Layer 7 of a small transformer language model trained on English Wikipedia (13 layers, counted from 0, width 96). Numbers have three digits each and are written without spaces.
A neuron's activation on a vector x is SiLU(gate . x + bias) times (in . x + bias), where the dot is the dot product.

Input weights of the MLP neurons that the questions are about. A number n stands for (n - 500) times 0.001.
n3 gate (bias -0.101): 609436449483434553781408659357433496428525459500471594492399359731524455649421373576479696756521710488382270695605596479408318711329405289504541564718704295458447685433417548536496528404672643436441668383280421772370631537389254311301275480687318520467337326655807380545402496314553496666
n7 gate (bias -0.231): 553327504597471582467577677767584372241521271449375322743561307833370244500437703362275314299496610625571617771386545654593621512617253237478578315483690383517590429540671553411576676411522670257504557484681360525295333533432378329562431380385458536488397631621460298570401406321529492538
n10 gate (bias 0.141): 583486356362504644437173517418298576594649458454615456597256285445397701534408448548763514618545462648463469541514479687632440593287528388515372524423590464532321465430549407652550627503332723653530612568323477426400507468396635530334534497524662517486680325365313459281486545534483601651
n40 gate (bias 0.017): 637490452337457584378388531683355625574580694470418541603437775559440628440373597426421404383557563658384396348461377474438532585497453288542394545471472418592422679647532409334476641469594386573359490486724428597666496460218409476420255504599518524493624080594373497678759440444446448522
n49 gate (bias -0.288): 550451323481514509402545361400415588794387556610560466362244500483441122577458593573649509619231573397482598637623241371737318564396762234201596406588505553400463900784775350522442429269923408654789396582058545500468605398665679589690382555674556464486657477644429437565610555641389540481
n62 gate (bias 0.121): 535639220188372630331609562357617544376350440587388579536362552419480583496382536469396508559596524701405192532484348673647520476624753508534449380628437446500650400370376441396665481586345599726202566523472619504335336344377565477641508258701620799540548634396748484778480260473448473617
n98 gate (bias -0.518): 408496284446379311419252496226600593630573581416384318562364432636688513548613335714603415509777290338816616553557461624345396509309365617447385643460686737193407585837558697249423560687608558609564430601544333822337486679620545470746653611725563565549797394418491483442345368478219543563
n106 gate (bias -0.220): 767461350597274742313363835644454510156719807505711432590381328667225420702485640387812485371460411323495515322574549484608576559558429409284599505309809505351510555457626692587428524138673695456264319574455418580357810344413424740477579795336490710321943727126538505635480436333640548404
n123 gate (bias -0.119): 352380645392607668651700318552478513500596513557564545615454245543383509395344560441539406513534559212705350546610383385640651487367496453224618512388619594632563444373328517550590660638621564146074262571288541423424636461303548213536894406729715392381466378500611604474356770458440463569
n124 gate (bias -0.404): 496337508350360593508500623378533516402392467508512444712431371583335476242538295464681602317455476678539574573314813445626719654843384768526455424405794603045228343378438492412480536456616570564606652178614397603379576401579629382546488606581463676447577419428488712439500613452660500533
n126 gate (bias 0.086): 719637517529476595496591555603508339756545305798589386572377455470342287766656253615646560404269480524488378580699524692409394448512406480535656500581689517185572541326443560418446558547297589504388520809303403464512542419582459361700615500580838335408295751527659319363532640436476430541
n130 gate (bias -0.281): 537593474458512639404249572627609558397652413606404452533737353466630442512610562545500380644217846412603575643545703795712295455440341454433631472421603647611508637333366732295440309245700541399576274354661440579692504617396407361485500492701604476447405639588484363541265688423322588847
n140 gate (bias -0.257): 261298435691694695656613538515618601575264524642893475649691637576566235277574573661209592792456414495792461476357448480817461381796427417667519645422269591495438349232563490538695523339551852542514354348437416398486550500556441175197618741466753825658394343448495627572341667795490505529
n161 gate (bias -0.227): 470487581465435286430547378216474707599557539328448532599654285324521370347760665585465448380300649487546404616432678366314430573639561705673642420456543830429479308483605543508496433682632656305542580032448467339577277500504703367536440353414373466324694842361504500440552359743609853356
n168 gate (bias 0.208): 287478723458463335391562352672485563221693552419593660334463541445398400379451679442436574592257376665660661629449496369690583471630609376420552381653444306699426343279369621355518511489477385442557304610474579220618596695335667471392504541585500601570385680710539402411430658529474504414
n173 gate (bias -0.253): 350537172370634645476565574597587259544476409658586530873622394417360590584452652486514524274429575500495619852406439196354572204560931332352406339524283431607514567514615486136797642356565377319527430393434541381706760744770461450358290647491735555377509650366395509296557481710310459155
n185 gate (bias -0.469): 478695413314742307338356435765591646412246370589366873367469473578430606601396589513451580566692526733602639447632317528445500522600756666562354491585624523340227473538662373677586500674383580504590717251522723657399399733388622744575583580761302361553425790634239435513584359382259802540
n190 gate (bias -0.101): 411344436215372553205500568728793508461609454547459522361476567496346541310550876439140558582525557525370670520589488521622512508752537350416435176674414517551349599516417500760445389677500553641662496605385508330472534417552458650442504599394562215492307520464354135529594769415624476508
n201 gate (bias 0.079): 500424478341272560640514538693511224348435593436407463662465475530510514455471425643357355320710601457415557423405716489278586574628500468534465676675359315551468457595371371421319640382563348507404486598684456489528445439401309538699524312468360569387401458324432400401839461469664576392
n216 gate (bias -0.095): 508524369608158468533805719550508304509333508687467556549285704527508369597383677323500398618731334438197554199593641449559591240536479595535195604591594547470508558681426484556583599460470254572666468690447528653427576570484433386504315500581529392565279314640315572488365642605842464438
n234 gate (bias -0.042): 682469476316496550655454542782596531574252401381575463555403508562269375342528547905275437399520349492530322356364616443528337407546520460614356470468652443496628520301409848347372432477545539512409496554813436638550508492621412542504670567601417519570695318550738362473520636160583603639
n235 gate (bias -0.057): 391444297495259429752486327480456390290299403637399580471296865518528840420671346429688726614322694461426563424277359555416432505514456587282543523389696590307705287007471462537514699556606495486246387632658338577538465394398588385329533140757771453252385419607218378673758714415596332364
n237 gate (bias 0.093): 554397408375555542555463549639504285430608457492581557479271611363662433587371758687398428601784521679451691559517355793535880416217726240413550619347487478569467483310658388393715305372509880368338405625584565381567548513463479200393649369580432603408357425451411702483340659504339688487
n3 in (bias 0.209): 182516500433384643658609436424605352427555371312434422229463462420682455699626504504670653295413333542852434484369342560348563475448429438527443524687327176606418620326383321460492759601474471371635520362229369508606500758472315714396208488561542544455632569340452609657533643288678584613
n7 in (bias 0.245): 566403505306313204572519111544408605555277481590677530514622611641898410430626533350505533836404509668879289505561463071334404434607716389382287699385424510480439634651510284769463404295480243710376505369396551534759525673716854747518336424457731607438514467593468421609453542467424565245
n10 in (bias 0.378): 508354516492349496376549279417473535644476628697457762381401598307186485606590376485411535270423443376544717557447606695409375462552659383550416616779477645437511620522411356489544422391294277553374432379665519593336377403597500607457349562638391620485454546511389812635331508519303145457
n40 in (bias -0.087): 392463500558473649309382405303527474606627785722542551793634282612504647493458436544470647361625489367562610421273470590670431507379523576370219482333680567422519591402508426566384504589798417389268699444440718527604434428434458515542474575148546485312553496284529426605568530541663621622
n49 in (bias 0.029): 617544608509619720725433460598468342344518445354632319640590426496380233665431709460532641613436384642226555522702723584584367383354541743774635716482554253719558495383573585059631552762457541753823673661613723363576406601377421692254536527707289319581649558575491336323419689473332566436
n62 in (bias 0.057): 548461213365395313740701484492615424550676613534593517480782622496366548698369383508391488728516342670461476237413682296430553592488399431513408691443500340616396662573776532367519349567530649386566744532624655383643380415426488666519326255452537531632372254367740555388384639690492679329
n98 in (bias 0.006): 431539469704480554657495266428658235599495571552147353430555439416544605604439727796344460261671643535616692361386377656305825709183166510332460729601850296779455773197343441480901534485511585642447515569480645591406096601379142278373623480520429529440365629393654892480370550535601510485
n106 in (bias -0.091): 634347278567504604509479636549393387372522698392417353670517456597509190423518632388592364609364478496353438478535659360724358569700381535311348381438618107621600689294390832317593365487597552466407654289330530562535482346386411609488431474648323739500696868241277218435591210306548534558
n123 in (bias -0.043): 528473828251601433459579305739361472630198702534335567644567545563662604243627331480540660695706480435731548405563378541673642615527800451383675481552512659413532448658468330477546608622441544445542806472484384617536376508318267581519571412723557414596328393804388527440456595536528329545
n124 in (bias -0.080): 491417611527752230577592365270514513565491784585563387348544477562623415672564271438860446246806540717822410766217421500500500522417550541215207809676406598578522550461428504474556280316434442482448539315589634288571588735634427345307504710375577483558629540291272360580634633606491726423
n126 in (bias 0.539): 598508424579331305491702487425688586643610413565310194513228470460445659487658314513215659244332593760624755551402610602654609504421578322523564496699564500305624491838444377676566728386694595517413563487431388102440367115488487376480390487440565441303444249621372550324483440466500621591
n130 in (bias 0.213): 306318379510349523590701459596529687690309279611660436584602571526449323486743186546688626319448155528769519528509353848601320486682377585767769505481588832437407608594368532555473505395525383518397308675388577580472384665347248554189247192314561422440751389486630532677402121606331505637
n140 in (bias -0.077): 293457329525510413421667481255495427470465593764706597272765628446596553106694495342377539607642644372771775572452347798505569568495456520463877760775364510485456387332195236576378561624341461519505371447461547309413450623472584552094629627418520704859631375699758652695243746639598391525
n161 in (bias 0.024): 621441527141802479733752343478261674541491338752478505322530271706355617466407775491303439418456286421517439362719603414429694483500513395514548437316543518733707548521518612381554639513541361287496419504392626189349585294832717613622564465751799657565569375437517449552249565517587572504
n168 in (bias -0.121): 397260352487657663342479538345332586392624496348383418547303526384474414543200600645321582336387253281737443603500224451500688526652570513407526391596837781362650552674531282681596471610591245453483475325289621535560563714350425321755487496517640407397681684584217694604340646701535588509
n173 in (bias 0.098): 421606439419504404373434451483526550614316678308466513483658368535521500090607576322610508738339363598306445471425343169461449488733398644577709639254186416388333204597453409647625549463398479471455804483563354741525444436581770468209653450646424726492429729467431496336416642537546418547
n185 in (bias -0.141): 555645624561749445263195351706752330567457427431513563220314591615425577576443581596680730653427656410606272508563274496522362386367478448491686496337713616575487350320470597508562689638680568496640500727721554620449377375640796631644337197339323488441662622608549600526517327521367810556
n190 in (bias -0.098): 483418372720500509281582629459581553523608393664642301241570469549652571478302637543602584654562613616453904561539357527201706544608679536695592264344434569527719340568161535668789619677388478392589517391381607451557568460526428381529205703869348375390328714264245470302557303456575586464
n201 in (bias -0.009): 468405551525594311277420405203384830581546730690500765334500599303524573492292541560734545374500424488418475702573500665701405690440451599553698326492443547357460677387578540500622358516654549380484488372435764307157403631516562465576560435686504389662256391813594428683537609452529698422
n216 in (bias -0.081): 437331337383667578468496558536343433656254727552480599347555776518314516617480464698512433590341364612473492430426364431447604645408604779619672350532346368407457409401600625469500340566479476628720415512823508679441647273336532637389356528622309458602347445815230434271528453481476305500
n234 in (bias 0.360): 526316446585288561332835521401357447445594646833434684675634536346629596854370452530544627500548487597289496478565319573563473070427398310415648543765443560523765575572460513462470360453555640758530569716439479487431287412665764589360289316561575782369321600389449671623509548509350428185
n235 in (bias -0.231): 806211435513264351542496586418649358378521555079395535471570356430743345323888416772336295421462318411516610633430689374337559459459445694468259459626458329504554559516373727386560488553703441426520398422596488378392582656496376633661200621646648610458613384362448357404392533455475492572
n237 in (bias 0.183): 504578539690346391307384508630530513262396526452577602715483539300483775354504521458683699285560550667541385613471458588596363790809423397075635529445483540753424683598615458570671504703447631848414558487428422526324434487500586349452388674487500872492416743549268699644627483529372492307

Each question shows a token from some text and the vector x that enters the MLP there. A number n stands for (n - 500) times 0.0073.

" failure": 582441517397558404405596314454624645613595627437549781586473670376553606527532543389609499233488540459480422625502442408467692667487493444766718505487626531363553564671455444395608429488687440430464501460356599541381554538531541737520531545388475534462310452668447523478407503520476567549
Which neuron fires most, and how strongly? n161, at about 0.79

" team": 633411447396556383556600290494546583278467645435548662440664551651287650427557450411526427466437598467403475668473606409608337565410469433759549520329597513474539450573273293458632417610487341473483511523476538439474628371503568511461584553336530618566402478569281516393478455632456441446
Which two neurons fire most, strongest first? n3, n98

"f": 360573553370470418456643319602498564403562470415393574585447488488398300466616600797486352355394320766587433474399691523388490549562493504471634650490386564416506558178328432674623595461657550617378546535573440476383476561464409401559371463541650428614591617405434450495465652505367512562
Which neuron fires most, and how strongly? n126, at about 1.7

" c": 539552570530626493621561377579488706422562682478359488479524622510665533412611374395345508178520498473406486646563475530554536523558528630452562388303410384479666642456262491564664479483602634557323801597499517379345512568612612441460282442566560543398338353593311448588613579608487707455
Which neuron lights up most? n235

" approach": 650452671482502428480585312524690681485568704466689594559446606450483620423632583299521450419554471461537532512416507317502510635347376377689801402461610452510488533587475376440500500476585513442270375481483609334337542450469465572483450514405481519428418484699314501455420469582295492543
Which neuron lights up most? n123

".": 669397249318501603441522410393462537521349610571437555492467324528560810540592456428494537347645395321436455560625510513538518278563471397813439395553659393417535557533501664728426643573580443551358457599525670431557464553535538534398482445410464596522457399650473517458536610494596464501
The three highest activations, in order: n234, n10, n40

" the": 517479396460407517476310467525700602576441793553528502580534552533625532644533488418425512323468426537404581466460510491597422504326484690873478417408565565466479517411500296557454449584478423519509511468499331578464431487501482478441244540298573473463496330594419479485525548549459548558
Which neuron lights up most? n40

" to": 661325244616406440454553436499447617500429825513562514579598219536471473496481287444611469415485438468358563538464634505576546680423495410650618494388562557529529629502505492529521578552502448476433465521517522580326665526461449470286505627548453721392565556570429485573623554551545483599
Which two neurons fire most, strongest first? n106, n10

"affiliated": 668639615437423378481403522485634576232663509515541564413456661422602795508497468444394519597521447399426486522509500412531639557546569534778698606442458651451727615570507600509609667680529382460328352468488582520320509411635500504614362613448428522302577544573491566499581584481451460481
Which two neurons fire most, strongest first? n124, n235

"\n": 698372423525635503472452439532634698614438671534469723510518555583459685658728489436434525274615312339481372430508457500608486382399438569666332339424680541517412537552504313437526608575530440551342560397577326452520367485371490645527328484370492545492569531542449448545625614439371572645
Which two neurons fire most, strongest first? n40, n185

" North": 571713470476469440450536482592406486240648696504293466480479530690543554497591413546540479521451326642446364574495519589583458564598540357568710743304511542607644545287254429603420681558627256397514466480526568478458447578441461535386311500326598484556516562527460506451465502631575364607
The three highest activations, in order: n130, n40, n168

" Bar": 576416370425496596468402482553500511451492753474488358519354577534477571639476422464517567379550472468481492355535445525370646542436526367646626772492440183503377554518546463595538542559702319476421648483435563442505464553534579410541252641358574551536376741630529493586359546223350517334
Which neuron lights up most? n3

" with": 614292293551410379485645535465544526500435757560563591460446390527465498502474404474493458440610480748194565578387491415480593519492498344764542575480551622606539624554453486447427592587404619494467535482581526484418550452615414557378642591485468786414487487536449420543532680336520673543
Which neuron lights up most? n234

"ish": 402538637472566406493310372322332454524494650484491541651437551559691615457242647421492569412346359507486401651694494527371579353642574318519604443383334603332508548386405463357745396447623616387495234475455683482438537533555433561442473510539443410642321433604580394575536631502531373521
Which neuron fires most, and how strongly? n168, at about 1.3

" teams": 607418365475608427570527195325446518295661659478565708497473581591389730444503533375528464361449554537324385558566623346609441569470496486718569487342639462548551397620369473531505447541444323503519492459384628362495508399608532506380499497476402709504338446607319493445388331578491421397
Which neuron lights up most? n161

"s": 454301444428404432438379353423460589533442665402588643552504497581564481489374586535540590352372549307476472757356517485484538461523515438660516633499459188517607507525470289352435368525642432551524277435486697537466443449457583633461401579449336702615441437567390547402622445427815549402
Which neuron lights up most? n201

"al": 424476269742457454648359446554645541529427586556625582523521577471570256636360572403343599528499527356594413469433388452330676454565440349644649534530324254460472365525797444485363353473646445356479436477484672573383380434463587556585391598391343465488461686395477393611523560566492384490
Which two neurons fire most, strongest first? n7, n123

" have": 578354365494396455378438328481580483407467743479550543489542599465544432607409484344404460450590497607371488584564659491644538538272418496661600496526625611768468509441538445517595406474354572483442696621535371471481499229641470506392350532618405682401332432472427536575550595604520679624
The three highest activations, in order: n237, n62, n10

"ly": 684452407638432535480451416605568562484419685557517564392400453369485707722433612423409513285499610535494378449389615404557635568418590552627472351409510363594626410374490578545629494553557383572439521705467535589393674373477519569549395497632319705641327382562275545634503459499382513559
Which neuron lights up most? n216

"5": 593366392489526657432666533483471396448476721405514662510394404448676654366538396487511466469571651508400488437603494439488487532586561432622436494608574228378576449447463580587452405626568271461651517590635447252536606590500539757481367428523467472554471388512416390489428563784323425671
Which neuron lights up most? n216

"°": 584679601356602492243554638358502480464647535411616460343345504485419514489492336437558535335473486312519604554565585525681439334589565517648610645290556501615650380675297497540349340413743622562505656583525328371556466508662667627499370535645402481547468501498470525631488529568634434351
Which neuron lights up most? n98

" Jacob": 581671572536291438501770526637421663388526534359442428522598384417721621571531662502367327500578446584578269488310447428476666527276551313523661551377476317588440511492452282425471667676429436492481411464557642598536486474416424579576564368300543527366468475530436427575290446446348617506
Which neuron lights up most? n7

" launched": 617403547464537560684460426458666477546602712550527657447392568386482652661550459371400533257485510559458527570386481413558550529429497552845616548516613592645651588479495499500597534509444360495355556487604535499299478462541485535581265499542478562422586424678283493437496533509488344480
Which neuron lights up most? n235

" August": 539615592271469474491645465509518634660540509271344482537498453471591738727426549580439615308519283712465418556485573566598633463513476450557721475366532554407551659577294209543565587414402428584507597511325492665500667409433439534544465400435500596465510527555393478445365530669402526687
Which neuron lights up most? n126

" temperature": 566637531398675341387593259437564673429491713418562704388557638419482629536493377464576605294416506583308469524458463384460593571556601428753534491368598598448532495540366602380381461577590638438483665525485668447402488425486627578532703460467578466563390498690328487551355443623600489454
Which neuron fires most, and how strongly? n161, at about 2.4

" fuel": 571503624348664490393626221455639607459450685499402577457514756386597563539505536425569556287383542564460301670332412333484521531350521452675618430393514595567593555378503555462550491499684581368470624402567650500534469435458574690466465430499547428378427445667290564390346531656436430456
Which neuron lights up most? n161

" Night": 341396551566534533547493466532506516363403680597518625422612615423357486479617488475581606394465606372476354440353467500371486531579546448583690723489557242555482441600456386314328488321457384384529522600645800480471579250503555605642455424408725598531345516579378601573394374489438491416
Which neuron lights up most? n201

" it": 571569457436473502533428415355428522500505752460637556420537553495431510515421526410561488272513494428549428531513533403592515601358423515687600464487662450528652388509566445571614368365495564450380597556298508556335574528533543671469250576465378581460345257532160430458362448464508649663
Which neuron lights up most? n10

"2": 588338405361608520415581448333582362402473795355475480493422446591533576382386376444467655265526463416413492609718498465555371512645557378613527498622559472391474484484357544564471423615581296474638321570413548380530523528647545619466549289634478558455593344602376422426515634612544306479
Which neuron lights up most? n168

" day": 487464450387645540454676218570387572503574608384428639507440456436453587524578561528578606485439381578398351606430734554550570521431542439666656587457708633439642635704286385584645414571497416516473559607424417495389574347352420645512563385412697593599506515691371455526410611558377616582
The three highest activations, in order: n123, n10, n126

" Re": 383410340408343464495563376556630564521347784525236575536461480519471367367467438708533412292576541437629474625605425583315519552309402481472514649471621402471552507528289379406570707668591432522539632461531721589599501539551564438397455524378597591485511422513393471354330469509316473449
Which neuron lights up most? n98

" of": 583412481620394601490306598454428454398456757289429450467496462678499437714540481443326400572502378500446429458481574412623448473460425499681524441542522609552506568563421455553696422706554581455476739457662406269431399438497595596510432567434443682504637552603336533513537669504547612615
Which neuron fires most, and how strongly? n106, at about 2

"tion": 381495432465576483483452454510374471529614700596713805454341452373421576507460598442578580441522556456530384403584556350365654571595417448521459349762443417436417351566443672434515446472451575352387509482356598455507452463709511622487543427485481392475312496510333364451318519688202472453
Which neuron fires most, and how strongly? n173, at about 0.81

"mo": 372379451447405409501559601532594642402482476580380455393522435517366380606306585542491614430508550460370435410389470359424397529336679464640555566711471105621637421525747449487474594402601480648564467478456626487423513418342664602602418425407448473330418625539278530482503298559377516508
Which neuron fires most, and how strongly? n49, at about 2.4

"l": 499504638494490513468504545345586462399433734460498599451519626554579414483190552459407616555378522415517430653441553439423510407547479451559442590384396276588640303468462179429363386454692458580504373510458639518563437455407622531413493579722529472471518484385300397651666397384747404517
Which neuron fires most, and how strongly? n40, at about 0.82

" Con": 543617382525336421513600441614553585572539739470387583514608484652593567573615421622360507074614331502625570509509494493471588639358449358595562554388555414500596581331435367469575669607579554451539606492521487448469427413438502343596471483391529512439632478551394714460320613512271336575
Which neuron fires most, and how strongly? n98, at about 4.2

"forcing": 609430572444427449441433386478599542438504617582495577351565589478504619564431413404449530291435445514390537585541604329627541630500519606845764339529540572561617582433662557454594444502494545469285602519596485556277395431657388586540318465500508645420466517547433443343512590422592532508
The three highest activations, in order: n161, n62, n140

"-": 586389395418603608459505533330413442354455684618411495477414436417575785440481559388435546410540384404536593485443393497445391523620595551576516328478595426512572569573476626696362456554669239580608591371663696424528537359654566466445698381483565503392433279559275454522405627664547244463
Which two neurons fire most, strongest first? n216, n40

" in": 480374420495404457500389493360688582634342756684410292561532439492533518539643569508461626381481488446436464532464632506496544574480384545746543674521413494640631428568401274407587563503549449593484587522458616570255398346402607522502500559433444616436531470693455515477452487333426316618
Which neuron lights up most? n98

" pitch": 601420587633605408390554314446585580532599646405499515481397589488446697495494485375537371419371523509403280656516369457456455488401410434781565643340491490577630344409299443452495453544552505329448248486460624405514485404453504647351487474377462529378359352647311506509564500454365493410
Which neuron lights up most? n106